Layer 4 of a small transformer language model trained on English Wikipedia (10 layers, counted from 0, width 128). Numbers have three digits each and are written without spaces.
A neuron's activation on a vector x is SiLU(gate . x) times (in . x), where the dot is the dot product.

Input weights of the MLP neurons that the questions are about. A number n stands for (n - 500) times 0.00087.
n9 gate: 430378491417434442380551445542321429374628425586596524307599437419530606686454654550470466454421282319415497593454350506394575512732509405485441353676364533417491514476528417575473477583351531362446601373598358465593512618712474585589348429600526512625539570549672585525587532414387497457292483401363301500381463416335645536497512600537670449400448599497708491385623551523559545485569
n98 gate: 387492317419395516584427504580660381654320492479395456328645384342420617327516380524468604674465436671309549648571500452313764376508527568550532422263550422428471641376537492452591489523312613419500530572446777571450289720618820373516524236738408670414488445426569756564477441636457754455303617408418480500456611424809606447441524586436553516385624214437512612089398610252385155557263
n148 gate: 610537636743662441526513589289777372303500072612422284690538600531354938256644341876404441500326496595401398594599256544421369526631508621670470714556307381466302508466460603413487434333604374452608406513768369678604513362904517509690513553453587717468482162567258342391344453535500513695487470365521390419284620574372610601513592378398637478556341443706634362542517373360376392298591
n152 gate: 620614553550621469464472567596492433565477879438576045340441464549413462584562695516468745697578576703527197489429519774691468548387465560786346286388690402460533332341537334556687595631537402383638534643527453516538614639394611406628469311500408658624678543529546541392399504576428296635413547721375439195372368612488500419690254609606545464306326726623308723461638382602488324427436
n211 gate: 519317473423517799540554438252503602567532456239613626381500384597487472727309622376663583583513513388396490462641400610419393483547462460479313579410565561760513532282517490427405468686503459560443610691481406435348517311507418422679445377477414292522594380555401433497577344291533327408363490447461497299318480403618439661500574565450480433349445614546613483462581406376457510642710
n226 gate: 634543024677685591721521439183422512397583311791394223647349386356638487602548508412471517496707500516337592585347361685479512419723316431580436643402601471354807364809606479332512585547449561389625581435670548508572496232318407492410456231593594583687463337336492310542488480663721463467476540631719413321545475787540368459419459546565438602605476508539545378484552277252343377500504
n231 gate: 595565636601556503418351433399480633642570563520556477595589651745520384559427526384694599611529520572606550540469475576673566631550406650483448746503415644471450559588629677398653537468732512579779385614567669561350407263357342640598535672354422579491487254662393473534551600323547443503574321700599517480500611408617513672477523564620303418562563635469510451443516460584565572553671
n233 gate: 508641414439432553156329563445432500491673363640627390648545711598664893487706487383287469627413449673423431348575479781311564289406524555601500561436430401727582448458526750321546492627421349526350416471680714346566659337397554396479193574500512353480581442574329560437545508407592396465750673381607054451563561330513560346584560595452500712249263100500737272610579320554521687655500
n318 gate: 449642445443528535815394513699441702376358633500669740405677391454378486523633563379395358500678127450214556315727420500505629649118360468241482416523585477545482830391561467646378556390632500711221251708619442393438763566403594519745433678504670482398491482420482232317858701736459649579169358509429569486559285395599371385648399398406166596806346294582441654500732532411590632583555
n9 in: 436565523469379578367405425568500426477528585430598568257563523493542436741516842391526416553313584500117487650264487271441523358562419464456426437461584517513605451455712312591461287431443476428394488271437465567422464675632570579513373443635534500476319389453544618557519630403556421467407630383446503334358507490413513526446510646555725441571556536644451364600440392360583516487484
n98 in: 742451561621604342526522776607621619513353543491345333547324767552748778392538307666647594579319500654246531594768550548557652354483392530326564637491411434633404697136607580526692467164554500422467781534604358804509421367657623202298648438368558446476452525695583539396734369565543649799606643522445247527556584353530675452462504444561487504466712240627556513296745330377424543448690
n148 in: 320483650548617249424477587513679381455112450699401272688291464563536929576744558690370514504395567727675505263426370536319550219518672438426491629522560390482195453562565454423340445293551525545504348562331369728336486362446354349813373772641530431404364365666539618604174338446597664692500374715723432374321744424535514310553437433255669406345418347302473446331632151381487518573356
n152 in: 425691654559607441367454578561568673577478657433515174329604648700357623534630319500355713687600519526601305532512382569619527394319306686696346406569512450519485616462547693523538391592429461450438414455596278571702508537531316465500407500631402757660873337410533438440574440625524504578320478672318450246238555534481535392586347596715620416387291492440268489500507396731635405427363
n211 in: 463435555663641708353250457518418638482399345292407800568577446649390575608294479465702612569339166575432353659530549363580435596420469504704592478633704518496635657375478411518450418611671574395548568496566591356459518344402648409393651352507479621353398423312441635406274500507474376456324371424381642545421677450287376536535388523601566568447348522337615486472475515595641550511809
n226 in: 592485109466563519646536544328410240433504488796405555727435575492555598366462340442445218508404421488268436652569634607381564527631342731500403371622484592434747500242516476437632358549651352452587437500363584535451317170456554368578608241500733690526576653379421340599496488539667692291457443504630480369633395488465596532523425805404392216496371662575508641553392233585419425596500
n231 in: 509275425719544364564466655457433619540516591314393613710445560608480591480393238648624566452569413513634657450510328453503409440470577487579388589480521592556466592533625597483374277355451418635474342510600571503340673326490375548390644527411442487550514278600288402441425484410597514422520373654536388462427579460497246764622339284550371550622652608451557447474638456552543667527714
n233 in: 469393355557327451538530609813483434386590551613340559433496220602562417651602562694563400605623781454444569318452533597487453529360391579691434509777691457587325252437456509631483464423827520470492429429626137525448364532347471513529755444554287642480335664194552577676370430391458564517170541412435644308467483496678576767479496418618500374881427500540517709605422504817723399177277
n318 in: 471421451509442466580549439825584535620504638350659491658693328362386330469577754409394445330569085548374378721427830362518669676491314465213413232381577504482384567518555509504260639411385508358289612434389676375298741594290539230606444518448736466446469569400368294578568470663389437401700371469861348486566201429530357473530713698334293447596270371412306623368781451582700588701681

Each question shows a token from some text and the vector x that enters the MLP there. A number n stands for (n - 500) times 0.01.

" S": 565559579455474507459495264541387388400529633611390759462475619322582191313432554511629566534507334495503461467390571356297584443499465479484385614512589447291427495349508530432450439543602553476530512415638489522473549374525532493576603477608452504463309499563588470576506647473550430638492642589460336493424534499486524647359548306549420382451559465535608459518507515489544478598549
The most active neuron and its activation: n9, at about 1.1

"le": 594622576643546436390547305536668580488553535499502424464370590492541566598558439668464377616456341484659444466674515746417479466432451467555565526552382654524558478576567488446554727487414410512465571530691418508598559444437651539544574416464526411510542293517525358793523468437546542429585708585526397481587472492492393727558618374478445318554445492567420392461562514467654361688584
Which neuron lights up most? n231

".": 483415403597534317335488394465472493611467510382459643439508505354469356499502382435484401494516293424555488477450382414393472506610432525486637479601590492544479464471677432512469462512625692598527480456518557566481545517519560507547537461592442631596302323589598288593418490515716465744459623560388460393408531422511639588475486244363485251514432495617551538411475541546544336530487
The two highest activations, in order: n148, n9

"ern": 502536511580372622380429364453426711433617561490251457434375588454499282432572424488486474553547471474617465487446465544389580541619580605575531614419681514502525324353605499425316732501559636558337472398694478592432592517459472492454429324526399536348466231545463509521539577336388506591594602631428509399426482445457550686496608451407595586578511467516455452379454451459654390573263
Which neuron lights up most? n233

" in": 484411487556524308349538441535419450432555550458417661487456488432493390384440436465599483542508404475478364517347319447443579514467459582550515455558632552563540480447606425395486445462598621547519465442601450513490539470564619549596535351717412615635263251612692324566448379591621456585536583609475398529410593434321618606539485255456407380509538529480537556423613619527490530637377
The most active neuron and its activation: n9, at about 1

" ": 549464430696512406408487355398355472503513593480450699596464456346457296448481333468447520461551327395441486399396565391357599521512444566497604525644596539545545482441533403437456413561606650609529420366631487544460501504567607487628622384642379627548347439627696349699448451456566489606370513628481431388403598452419540545425593283526425376505450528570637540407482566529525442529421
Which neuron lights up most? n226

"inal": 526567472676462545378442485471390555488545593441375521445405490290522459567367385554395541533547484470431391357407614475474566428508606528478542687518436443426486379353464499383569537590415611630466424611794441472483611407487388448488568436731415449431410408510674568629643571525448392535379442669387568507433515436438465768565430291433485335381408579398496626526643372404641388515572
The two highest activations, in order: n211, n152

"enn": 605441562672444669648487502492473656416415534476280546425509795444466380445451403455558421621460438564674375397687537874291449413445366713439515567499438525623416605291590437334540595460512557551548425493600618517602639541575494447508559372445528550576478426501446536543515643528586566477509497649559558501555442464605380550490616347326317556474630574526413392540501520385613451618536
The two highest activations, in order: n231, n98

"ity": 690455509551452595340574447431459708484419441463492581322585622399433414430537642369656507533408411241681509490359516558508653353435650523509579578372480583460542254348325529503514631471548542560583450419638525327474616451502433513418670471505515500392593199548501504687393397533379504645494554504549596445608576468463354419456536436420452415504392504507522458480298564568562452686510
The most active neuron and its activation: n211, at about 1.2

"ed": 552532414469391555447375418522440546537479524512464618497347427431471364534376476524472444561481362422588308437481566712534511476435399474319496453501684445462668246420555422459459393571549399499430538362573529571572514380454595517524710410735409449588540336542542350759405523399354506551470620540292470396585517443489576442633515304392410424447434508528352425436530487560433332623410
Which three neurons fire most, strongest first? n226, n152, n211

"th": 501526465515536362407713341549523540594611493644481663438271415389547535384476355466477427533532504457540682370459386821426533485563315440571549512581563402345572460488483388438728419479479543596690478488577420586658447562530457499519565430623514535446517387372628464623512509490511442609408562668435552240469466521565523538445450397350335392500535530558432377387557583638675336515338
The two highest activations, in order: n226, n152

"er": 435513464496235507420465401413401524431526497412436465404488636389537467506634529480474414658527323565562458454534435584567444505527397573490391543498716646485598304477528488414554572643529700554492346537684489433418503532449539538626747446547621450536482346674635421603483554443448397533562580578384328505455628432448312555493486303501410400469562372685509380322709401609569405551442
Which neuron lights up most? n231

"ing": 531598521485385371415419495442615480399620502394385526398441506438416306507492472483506435550373386400675485563509484632446666544449438472447552382551423543428653193513342527516500513522547555557528413407670401611644540490420423647554608359707491480361532383519762326680438496488239547554527594567444432414443532391536361678494407496428367403547559489668321439463584512458384351603435
Which neuron lights up most? n152

" has": 479407494635594310467417504409473515459421484607463490482524427402269467589443384463550610557460444505713388402530389528382655540465546467446508537608463491493438334572509476642548651482479471520507440566528430435376531443484484404630557400596452638587355314464549308680399452529475361627533745451568529556644718548403560656545523391584304326529500612612395610428643554549666312636514
The two highest activations, in order: n148, n231

" or": 667410578419361452430490502472463510543669535514378633492499482315343444306502454460467500517431525496478414484517423527364480424507486709470521463540545503571642458495717416497480486546466578440449441525710413368389574402566405615506527536626533528639397345485757380552611538500402494730583477508516462372532625509478611644388685237508418336540534557495392521455567480510570551673588
Which neuron lights up most? n231